Layer 6 of a small transformer language model trained on English Wikipedia (15 layers, counted from 0, width 128).
A neuron's activation on a vector x is GELU(weights . x + bias), where the dot is the dot product.
The model reads these tokens: " b" "ra" "in" "," " is" " a" " t" "et" "r" "am" "er"

The vector x that enters this layer's MLP at each token. A number n stands for (n - 500) times 0.011.
0 " b": 454,466,319,408,446,534,519,461,607,481,576,505,471,490,459,539,569,485,485,479,501,544,510,638,799,352,576,514,465,482,541,460,491,439,591,399,550,417,554,539,396,530,473,562,511,466,618,601,510,493,547,507,512,622,516,509,530,499,443,598,557,500,576,445,430,464,430,551,482,526,450,444,510,561,491,514,494,520,473,465,520,485,630,469,501,296,581,495,533,522,488,575,519,551,490,498,451,43,395,528,566,514,615,382,457,532,489,470,603,584,490,598,477,552,478,426,526,488,604,423,436,493,390,543,455,544,520,481
1 "ra": 488,452,521,439,359,440,515,525,453,548,551,603,490,467,415,568,606,589,455,599,477,411,517,578,653,551,510,483,576,532,596,358,527,591,498,499,545,458,486,609,518,601,451,480,566,519,447,576,650,554,547,517,548,427,538,374,470,627,377,638,569,582,563,498,406,552,407,555,416,441,375,516,569,376,459,591,395,558,417,519,335,524,601,469,491,385,493,515,474,545,429,645,515,485,507,474,459,106,463,627,639,408,600,526,609,380,492,615,503,618,552,550,372,571,366,480,510,455,479,372,508,496,250,567,445,489,577,354
2 "in": 506,494,562,446,635,484,409,479,588,522,536,551,423,439,488,442,591,492,329,512,522,522,608,503,734,517,573,472,381,543,385,494,470,365,424,538,585,396,380,395,546,436,284,518,432,666,527,564,689,372,610,550,583,535,574,451,587,453,375,534,528,515,452,473,594,451,464,439,582,453,477,543,599,478,442,457,423,529,450,581,450,470,477,518,465,428,510,534,446,495,462,560,567,466,465,432,500,116,534,485,548,520,534,481,539,537,489,413,600,621,438,635,268,615,471,557,570,438,561,423,626,469,510,627,491,586,589,523
3 ",": 508,500,538,493,474,620,566,523,501,480,439,478,432,536,609,504,492,495,357,544,511,525,499,506,774,476,687,460,501,428,560,489,514,439,586,487,491,470,495,458,532,508,508,584,497,536,528,594,472,528,492,468,536,463,518,422,516,478,453,526,529,515,566,466,640,537,456,514,361,578,458,471,531,431,501,501,517,529,504,446,578,449,563,450,584,468,520,543,464,586,477,622,554,473,421,486,485,51,468,396,524,425,460,332,511,516,513,552,547,426,445,665,288,517,518,388,436,517,503,532,518,463,491,693,456,523,524,517
4 " is": 474,554,467,405,566,655,450,542,508,514,509,495,366,493,592,541,545,500,457,523,549,543,557,499,571,475,506,494,513,586,592,452,447,771,518,470,633,504,460,449,526,520,641,644,504,511,542,521,602,471,480,458,528,426,578,461,442,523,430,520,511,510,606,508,588,510,471,599,526,548,451,403,597,472,503,466,430,515,440,478,608,345,570,487,466,427,613,462,443,466,530,519,460,475,524,515,505,66,354,429,482,434,467,374,492,497,563,521,529,445,475,660,500,443,621,409,387,598,539,466,420,431,658,481,454,567,373,418
5 " a": 553,495,371,401,560,560,506,519,496,487,489,460,430,551,572,650,539,382,432,494,503,346,526,438,619,430,544,472,552,451,505,444,531,518,468,494,516,390,442,567,523,532,536,535,518,565,649,622,557,518,493,472,472,494,500,465,554,506,418,557,511,554,611,486,476,570,434,585,545,572,446,456,546,546,497,533,348,513,456,431,597,468,586,537,365,450,562,610,413,490,563,604,470,596,547,533,477,25,403,482,641,535,678,374,479,477,474,478,525,545,507,567,350,513,499,437,480,521,455,511,464,453,403,611,401,538,550,490
6 " t": 494,411,378,445,513,529,475,492,461,436,469,492,453,463,483,510,670,482,396,592,479,616,545,525,738,342,526,466,500,549,569,487,628,678,517,468,546,438,455,499,502,417,490,634,525,518,564,537,558,546,516,541,516,558,560,594,450,569,385,504,550,531,595,531,472,483,496,573,559,454,516,491,507,559,460,521,475,527,370,446,681,390,550,350,504,349,591,405,538,525,598,519,424,529,513,493,305,85,434,436,594,533,668,456,446,507,500,523,607,531,546,663,492,477,473,512,488,444,466,455,494,525,393,487,547,491,438,444
7 "et": 502,397,395,357,617,528,440,413,553,381,468,442,319,571,424,473,597,585,592,607,390,502,499,597,659,465,511,551,493,566,460,474,562,506,474,505,584,508,425,626,587,465,420,633,522,525,451,572,434,458,615,566,548,438,576,359,508,509,339,574,482,478,528,545,545,781,498,544,648,617,386,477,455,552,413,488,559,613,477,606,621,424,523,510,615,405,410,474,505,359,365,575,539,423,422,436,295,159,473,430,637,509,615,434,719,530,459,393,587,581,554,571,569,462,544,509,656,452,399,459,383,529,441,413,626,562,387,513
8 "r": 376,507,431,239,490,609,482,430,467,492,493,616,456,548,524,676,647,417,479,634,546,504,509,531,825,523,574,437,558,452,417,340,542,440,548,522,599,473,384,663,722,509,447,479,467,461,517,696,529,393,489,676,600,480,577,467,424,464,324,569,479,447,487,563,363,697,519,572,529,551,398,512,524,538,476,544,489,440,534,509,393,468,466,527,496,419,364,487,239,550,343,486,551,400,494,542,324,219,483,559,641,572,632,403,661,562,434,448,633,543,499,551,364,656,599,611,550,544,331,366,521,386,513,473,465,484,477,409
9 "am": 560,473,572,476,550,514,466,477,556,574,478,435,473,479,498,641,640,475,384,700,634,604,484,453,760,573,437,456,567,441,505,516,583,538,571,561,444,452,400,620,697,413,305,518,480,505,531,547,504,376,534,515,641,506,568,529,415,441,593,498,485,507,467,482,478,459,566,435,511,560,439,461,731,460,565,425,477,417,519,491,433,484,412,484,436,627,482,546,411,552,369,607,525,394,457,458,480,128,453,427,641,336,671,512,508,441,572,465,480,635,545,544,370,644,504,579,537,529,315,413,387,473,556,532,369,479,479,451
10 "er": 509,517,511,655,571,463,498,404,501,547,411,613,388,396,502,672,593,438,373,497,618,472,455,503,803,517,602,376,474,468,417,505,452,590,411,590,533,446,515,512,551,545,331,633,425,485,510,571,420,333,461,471,541,490,631,458,432,570,465,611,506,428,400,534,502,580,535,391,520,428,480,515,586,417,568,498,660,534,540,528,583,503,443,500,551,556,554,563,472,527,370,549,513,503,493,470,370,91,497,448,599,524,603,543,459,597,578,382,478,585,469,575,395,607,516,479,449,494,386,503,574,425,427,599,508,443,516,497

Each question shows the input weights of one neuron of the MLP. A number n stands for (n - 500) times 0.0016.

n252 (bias -0.066): 498,360,488,598,519,318,521,399,402,537,580,618,549,463,583,447,511,394,590,335,499,378,332,515,582,612,534,461,360,442,606,552,651,651,479,603,520,597,510,511,598,330,493,515,350,443,422,430,475,389,493,508,461,433,523,606,388,596,706,528,592,377,463,431,554,514,465,372,466,378,656,303,520,618,568,537,474,742,558,601,399,409,551,640,542,742,473,468,647,502,558,402,393,279,526,380,505,650,559,579,535,764,404,786,551,566,593,556,214,510,609,507,437,468,208,396,721,585,483,529,222,426,538,580,449,492,441,666
On which token does it fire most, and how strongly? 10 "er", at about 1

n292 (bias -0.052): 595,502,520,584,553,567,471,582,445,459,574,584,437,665,388,338,629,584,701,407,503,425,621,482,511,563,463,396,447,567,319,529,492,449,564,618,556,537,570,388,493,684,503,399,463,558,483,472,458,586,594,467,599,486,328,340,721,312,521,363,383,532,428,582,621,163,550,523,620,458,547,677,185,404,457,623,396,358,755,504,241,607,694,492,571,581,511,599,476,609,558,609,527,542,556,522,472,557,590,372,375,349,360,521,480,488,412,492,519,544,482,504,545,430,385,660,520,527,419,353,548,303,648,589,435,629,701,501
On which token does it fire most, and how strongly? 2 "in", at about 1.4

n172 (bias -0.064): 549,686,391,499,415,449,512,598,436,568,357,517,511,451,478,480,597,563,593,314,366,576,695,559,394,512,305,545,462,715,587,625,504,332,557,332,514,483,687,437,325,535,461,429,507,733,329,542,586,497,603,379,491,457,458,415,657,334,516,503,590,295,512,526,317,353,528,448,533,448,489,520,540,563,472,554,471,313,596,466,357,561,704,366,503,565,725,422,701,568,515,444,585,617,523,569,710,514,563,599,521,410,475,484,513,329,355,422,491,495,565,526,501,596,332,347,582,659,516,405,581,544,551,496,560,657,529,567
It fires most on token 0 " b"

n58 (bias -0.065): 527,440,577,584,684,570,667,477,414,777,517,497,456,778,516,341,560,426,384,504,446,541,491,375,480,573,404,827,567,382,475,534,553,402,412,428,474,484,698,409,375,760,589,627,542,570,588,466,371,614,407,417,294,489,272,500,469,527,552,316,530,477,416,245,605,465,492,601,483,416,500,354,361,544,701,582,529,346,533,643,530,510,780,659,569,611,409,590,617,666,517,632,300,599,468,477,587,498,460,555,570,497,599,505,426,601,492,402,428,393,308,500,604,529,425,483,511,657,601,750,158,261,665,387,437,362,549,501
Its two highest activations, in order, are on tokens 5 " a", 3 ","

n353 (bias -0.077): 313,354,369,750,771,577,362,481,325,508,434,565,561,454,538,418,389,255,590,494,383,314,673,501,411,418,405,715,263,668,484,408,568,451,297,474,626,659,601,411,438,303,504,586,555,435,649,449,411,654,415,464,533,494,411,465,482,717,456,578,575,679,441,529,318,614,557,502,639,556,516,421,598,555,589,535,518,386,396,423,411,706,670,472,396,504,634,564,492,450,683,583,371,612,386,570,435,593,647,563,499,667,431,453,421,541,605,612,369,416,520,501,642,410,410,347,442,533,471,544,444,377,679,365,442,575,508,317
It fires most on token 4 " is"

n374 (bias -0.064): 521,552,388,483,598,444,607,582,620,518,411,632,399,617,524,637,604,428,569,482,660,402,637,509,365,491,422,477,521,647,560,547,587,467,541,460,493,517,628,323,464,694,502,443,534,467,518,513,673,357,494,482,550,394,417,603,532,446,578,303,358,278,312,407,427,536,456,281,686,396,634,509,470,585,596,447,672,561,501,565,620,520,496,422,393,565,600,413,448,602,445,490,429,698,579,463,557,452,547,212,328,558,469,721,292,433,494,517,486,476,347,587,442,483,599,651,639,621,594,576,458,566,519,578,487,321,566,454
On which token does it fire most, and how strongly? 10 "er", at about 1.5

n5 (bias -0.032): 440,463,536,706,522,543,474,542,693,463,555,394,449,388,537,589,457,188,490,339,598,444,438,382,468,595,461,439,510,457,553,593,449,551,214,499,579,542,667,575,502,375,654,504,555,565,530,400,392,529,639,411,250,468,457,445,603,532,618,283,382,548,473,388,562,563,368,635,416,491,604,450,542,441,354,662,587,517,383,484,538,387,480,723,493,514,471,664,738,479,385,432,427,579,402,389,530,489,561,344,543,575,453,563,458,497,666,496,515,426,433,503,483,651,310,437,396,692,642,710,522,629,471,343,546,487,554,523
It fires most on token 10 "er"

n347 (bias -0.071): 487,413,363,629,518,499,561,390,464,552,608,426,632,524,301,423,469,321,525,366,433,328,461,441,515,354,546,414,508,440,565,452,499,573,592,542,563,400,379,552,559,455,664,415,355,572,471,510,290,357,556,499,549,519,505,698,347,419,394,319,571,528,401,487,701,561,519,308,599,372,473,543,460,297,864,569,640,574,522,567,393,579,620,467,601,535,361,415,575,645,496,385,520,472,717,323,555,509,708,321,493,802,463,630,584,433,528,500,384,430,501,419,597,485,582,349,662,418,502,650,432,502,405,524,736,382,603,482
On which token does it fire most, and how strongly? 10 "er", at about 1.3

n53 (bias -0.093): 544,585,383,651,553,534,504,425,505,560,526,393,511,308,561,469,302,459,349,519,388,473,451,494,471,481,266,812,295,420,476,748,426,451,318,375,514,482,299,433,449,444,394,566,537,460,404,507,512,494,565,623,399,598,525,539,477,428,405,372,518,390,267,645,666,444,247,406,637,513,585,563,497,666,539,704,409,341,385,369,329,344,578,594,561,531,247,469,531,450,508,536,508,524,642,382,532,602,525,676,509,550,560,673,442,569,490,654,608,541,473,490,592,415,498,643,800,775,573,542,621,711,614,543,421,487,527,519
On which token does it fire most, and how strongly? 2 "in", at about 1.2

n41 (bias -0.064): 289,471,615,721,609,679,347,433,474,542,558,447,542,435,487,357,558,324,533,356,563,651,609,464,485,548,401,509,541,584,415,483,766,451,612,240,561,578,756,496,385,587,781,501,429,573,508,584,459,500,586,637,379,514,481,495,481,470,404,488,525,704,580,802,588,252,391,458,641,394,525,482,455,570,450,356,390,402,637,566,389,547,689,574,378,533,529,338,644,440,446,560,581,574,472,567,429,623,549,469,507,558,595,552,438,410,434,448,484,381,503,603,595,522,250,361,358,350,588,475,348,437,490,532,566,695,410,625
It fires most on token 0 " b"

n166 (bias -0.047): 386,523,313,568,624,496,390,399,457,247,657,289,610,555,508,397,382,421,599,490,591,341,596,601,560,405,628,625,524,705,534,537,428,664,593,544,517,459,322,549,291,464,756,480,464,585,367,513,566,509,340,578,418,428,387,438,646,369,283,425,355,506,513,438,479,294,447,632,618,341,487,511,568,750,739,593,434,332,437,401,369,527,529,489,499,677,553,496,650,402,740,516,566,675,622,419,595,466,358,386,532,502,462,647,648,488,537,511,411,552,480,161,548,441,329,371,470,546,692,654,388,431,500,570,648,388,651,450
On which token does it fire most, and how strongly? 5 " a", at about 1.3

n145 (bias -0.080): 606,585,487,560,457,539,460,747,369,504,382,474,591,740,387,503,566,484,667,508,316,329,467,336,384,527,599,720,484,431,668,527,525,475,424,416,404,454,767,443,587,566,608,448,483,427,501,257,473,430,572,406,468,692,175,689,656,341,550,467,458,501,360,370,630,421,471,441,714,519,625,452,481,630,399,490,278,408,474,520,333,646,573,526,426,592,496,428,407,487,670,383,464,554,660,675,556,451,509,611,434,341,526,560,501,549,525,500,514,377,401,418,334,567,505,524,523,589,542,581,352,649,478,529,408,245,579,561
It fires most on token 5 " a"

n182 (bias -0.040): 460,648,385,431,449,457,587,555,427,523,557,376,668,581,607,375,384,502,530,422,306,349,405,653,434,396,426,727,631,586,604,400,580,231,587,486,440,418,380,501,578,545,410,646,441,300,620,398,513,681,520,402,301,518,290,405,583,421,420,418,631,641,488,396,590,359,515,369,688,479,390,358,496,642,758,635,422,455,301,483,536,616,511,509,499,623,639,497,422,530,670,191,476,732,466,418,508,570,554,444,432,552,440,492,395,404,448,699,355,484,388,547,512,378,638,543,531,675,498,585,457,671,389,455,360,319,399,450
It fires most on token 5 " a"

n321 (bias -0.084): 373,332,448,501,613,676,436,436,700,528,303,455,540,662,465,562,555,454,585,344,402,498,562,490,386,423,435,643,839,552,420,548,582,375,511,380,503,511,545,380,253,533,563,424,670,458,512,426,523,515,535,626,471,500,592,299,639,525,323,414,558,301,460,817,603,544,649,543,591,480,440,648,388,612,493,538,751,345,490,274,319,479,479,343,595,672,542,520,584,375,585,269,534,642,456,408,463,493,585,302,540,509,632,573,526,419,421,479,568,325,544,590,525,451,449,564,629,515,420,435,463,491,781,498,517,357,525,476
It fires most on token 7 "et"

n282 (bias -0.058): 501,346,545,554,580,450,553,617,383,574,357,547,508,597,453,470,617,410,608,485,519,437,457,367,501,512,480,585,510,599,497,426,438,454,534,541,515,501,620,451,425,421,748,742,747,510,327,457,533,519,578,568,425,449,300,505,507,703,431,544,456,253,601,517,332,458,312,373,385,408,495,637,480,545,542,513,343,469,618,534,555,451,678,585,643,442,591,459,490,448,477,533,560,446,528,284,446,606,493,584,463,762,458,608,505,478,488,493,552,411,408,437,550,557,404,459,593,435,494,426,459,421,444,547,411,299,529,520
It fires most on token 1 "ra"

n121 (bias -0.071): 302,392,670,524,530,417,299,491,742,676,513,553,839,373,555,557,429,407,610,536,506,503,397,567,488,621,633,688,477,701,644,504,503,368,478,401,464,438,417,344,397,591,610,334,410,745,515,385,447,621,495,635,438,593,524,603,453,437,402,386,484,494,458,556,454,514,556,486,560,480,633,679,496,358,745,540,600,366,536,626,496,553,634,523,475,606,580,476,325,453,495,352,608,511,430,496,565,488,574,440,532,506,595,677,402,324,495,578,591,527,278,504,506,460,577,369,479,628,510,434,595,350,508,241,628,538,640,487
It fires most on token 2 "in"

n35 (bias -0.079): 288,593,445,553,465,346,603,526,511,388,596,475,545,676,448,501,464,354,652,448,569,279,584,448,527,540,514,468,418,422,695,533,572,505,664,502,630,455,464,495,334,218,634,428,484,617,399,489,472,556,601,500,467,567,470,290,513,489,637,83,485,510,400,710,564,516,268,632,452,466,540,512,551,333,697,562,591,551,487,355,359,453,545,499,617,596,385,557,743,356,490,476,627,488,449,545,413,556,577,581,515,590,506,361,627,553,509,634,481,218,385,540,322,553,640,316,514,330,562,585,563,620,559,488,454,390,432,636
It fires most on token 3 ","

n29 (bias -0.026): 533,504,480,550,599,472,515,582,433,504,388,430,556,697,548,429,599,324,659,330,643,502,500,367,141,800,581,509,455,502,382,422,496,494,425,452,615,459,480,452,478,574,716,501,266,494,579,601,531,578,590,355,518,538,610,557,369,425,505,518,393,598,459,443,686,534,324,592,416,463,452,529,413,519,496,565,791,485,397,708,517,553,547,534,432,461,562,539,635,533,673,595,457,651,552,667,769,497,531,288,508,401,496,597,377,516,405,350,424,347,605,466,440,514,653,399,523,477,334,620,603,625,454,574,486,489,418,435
It fires most on token 5 " a"

n134 (bias -0.089): 476,387,433,610,431,391,541,799,700,626,368,496,434,404,516,521,708,461,639,548,396,464,552,369,399,506,421,447,490,653,632,533,791,592,536,475,471,536,556,435,478,793,525,499,430,104,545,323,478,587,260,583,500,555,586,604,435,449,465,524,411,292,332,512,605,480,328,484,441,240,496,378,340,520,355,443,410,382,626,522,541,534,444,661,450,391,478,603,599,563,518,633,526,556,679,613,444,613,726,275,577,590,571,377,430,484,485,729,434,505,743,493,548,460,556,561,764,445,506,560,536,415,525,291,464,344,541,411
It fires most on token 6 " t"

n38 (bias -0.082): 396,530,704,505,550,444,413,517,330,742,397,434,723,490,383,547,506,383,458,411,650,300,419,472,365,542,715,386,632,593,671,423,537,425,549,229,618,358,539,484,569,594,536,419,635,504,200,413,520,520,369,561,418,465,501,528,582,478,501,473,364,615,454,699,610,451,533,346,502,396,385,454,679,346,499,586,588,269,842,556,230,405,483,679,582,459,458,549,497,435,465,415,518,425,699,426,621,610,579,562,375,576,589,545,557,423,584,410,502,430,528,483,546,681,431,374,586,427,505,361,278,554,645,513,518,266,716,585
It fires most on token 1 "ra"

n308 (bias -0.073): 467,372,605,568,569,393,602,526,382,419,519,334,570,515,228,358,500,352,495,452,549,381,676,484,485,578,531,494,324,693,352,518,665,465,556,560,552,514,582,380,566,673,548,574,604,410,629,578,506,652,312,480,495,454,628,590,344,618,682,438,414,502,360,519,526,415,267,408,415,569,548,317,464,368,469,516,590,497,481,455,604,494,542,590,544,382,442,300,506,637,579,578,508,512,721,536,369,537,436,391,399,488,415,725,302,445,423,339,494,440,639,437,514,354,497,569,457,428,529,556,442,363,847,324,555,567,515,430
It fires most on token 4 " is"

n9 (bias -0.057): 369,496,496,334,508,700,348,524,652,500,593,578,476,404,852,523,592,485,588,448,507,607,562,451,464,546,448,431,448,455,572,526,665,386,511,657,476,515,341,710,422,458,676,404,429,507,392,564,360,399,501,639,524,574,405,501,551,346,557,589,349,317,409,519,598,489,496,432,712,380,645,380,485,468,532,606,426,435,582,628,417,295,635,543,483,550,329,614,497,459,462,532,500,448,534,381,500,548,563,539,446,547,501,686,438,394,512,661,500,574,451,405,480,435,452,461,675,754,449,386,367,338,643,431,513,566,456,387
It fires most on token 8 "r"

n0 (bias -0.065): 338,386,572,501,583,481,513,422,585,624,482,360,500,582,588,448,569,611,536,273,317,455,719,371,588,363,498,614,642,646,725,637,634,632,642,340,366,488,587,551,358,399,549,469,502,343,461,571,404,555,569,551,451,607,496,522,402,475,614,441,483,570,528,550,430,491,619,557,558,609,546,322,352,692,566,606,584,560,502,418,459,575,413,394,530,478,539,430,593,383,448,557,477,817,281,626,652,578,385,547,531,450,347,465,458,343,408,589,410,316,631,457,534,362,277,471,585,631,500,443,431,598,551,344,575,443,514,247
Its two highest activations, in order, are on tokens 6 " t", 0 " b"

n366 (bias -0.046): 410,482,609,599,595,440,447,399,601,556,553,534,475,501,572,463,286,442,486,460,452,391,440,489,503,539,459,497,436,552,589,538,468,402,344,457,716,519,593,408,421,445,488,412,389,283,517,550,509,482,528,448,405,489,434,672,604,343,546,481,530,335,318,366,286,349,610,422,522,567,466,500,478,697,806,493,621,482,581,501,579,328,474,483,517,574,486,577,400,491,414,566,392,500,567,404,448,473,507,492,443,363,736,581,609,421,670,527,481,619,289,322,377,453,733,457,624,648,542,595,495,697,648,459,489,422,410,499
On which token does it fire most, and how strongly? 10 "er", at about 1.1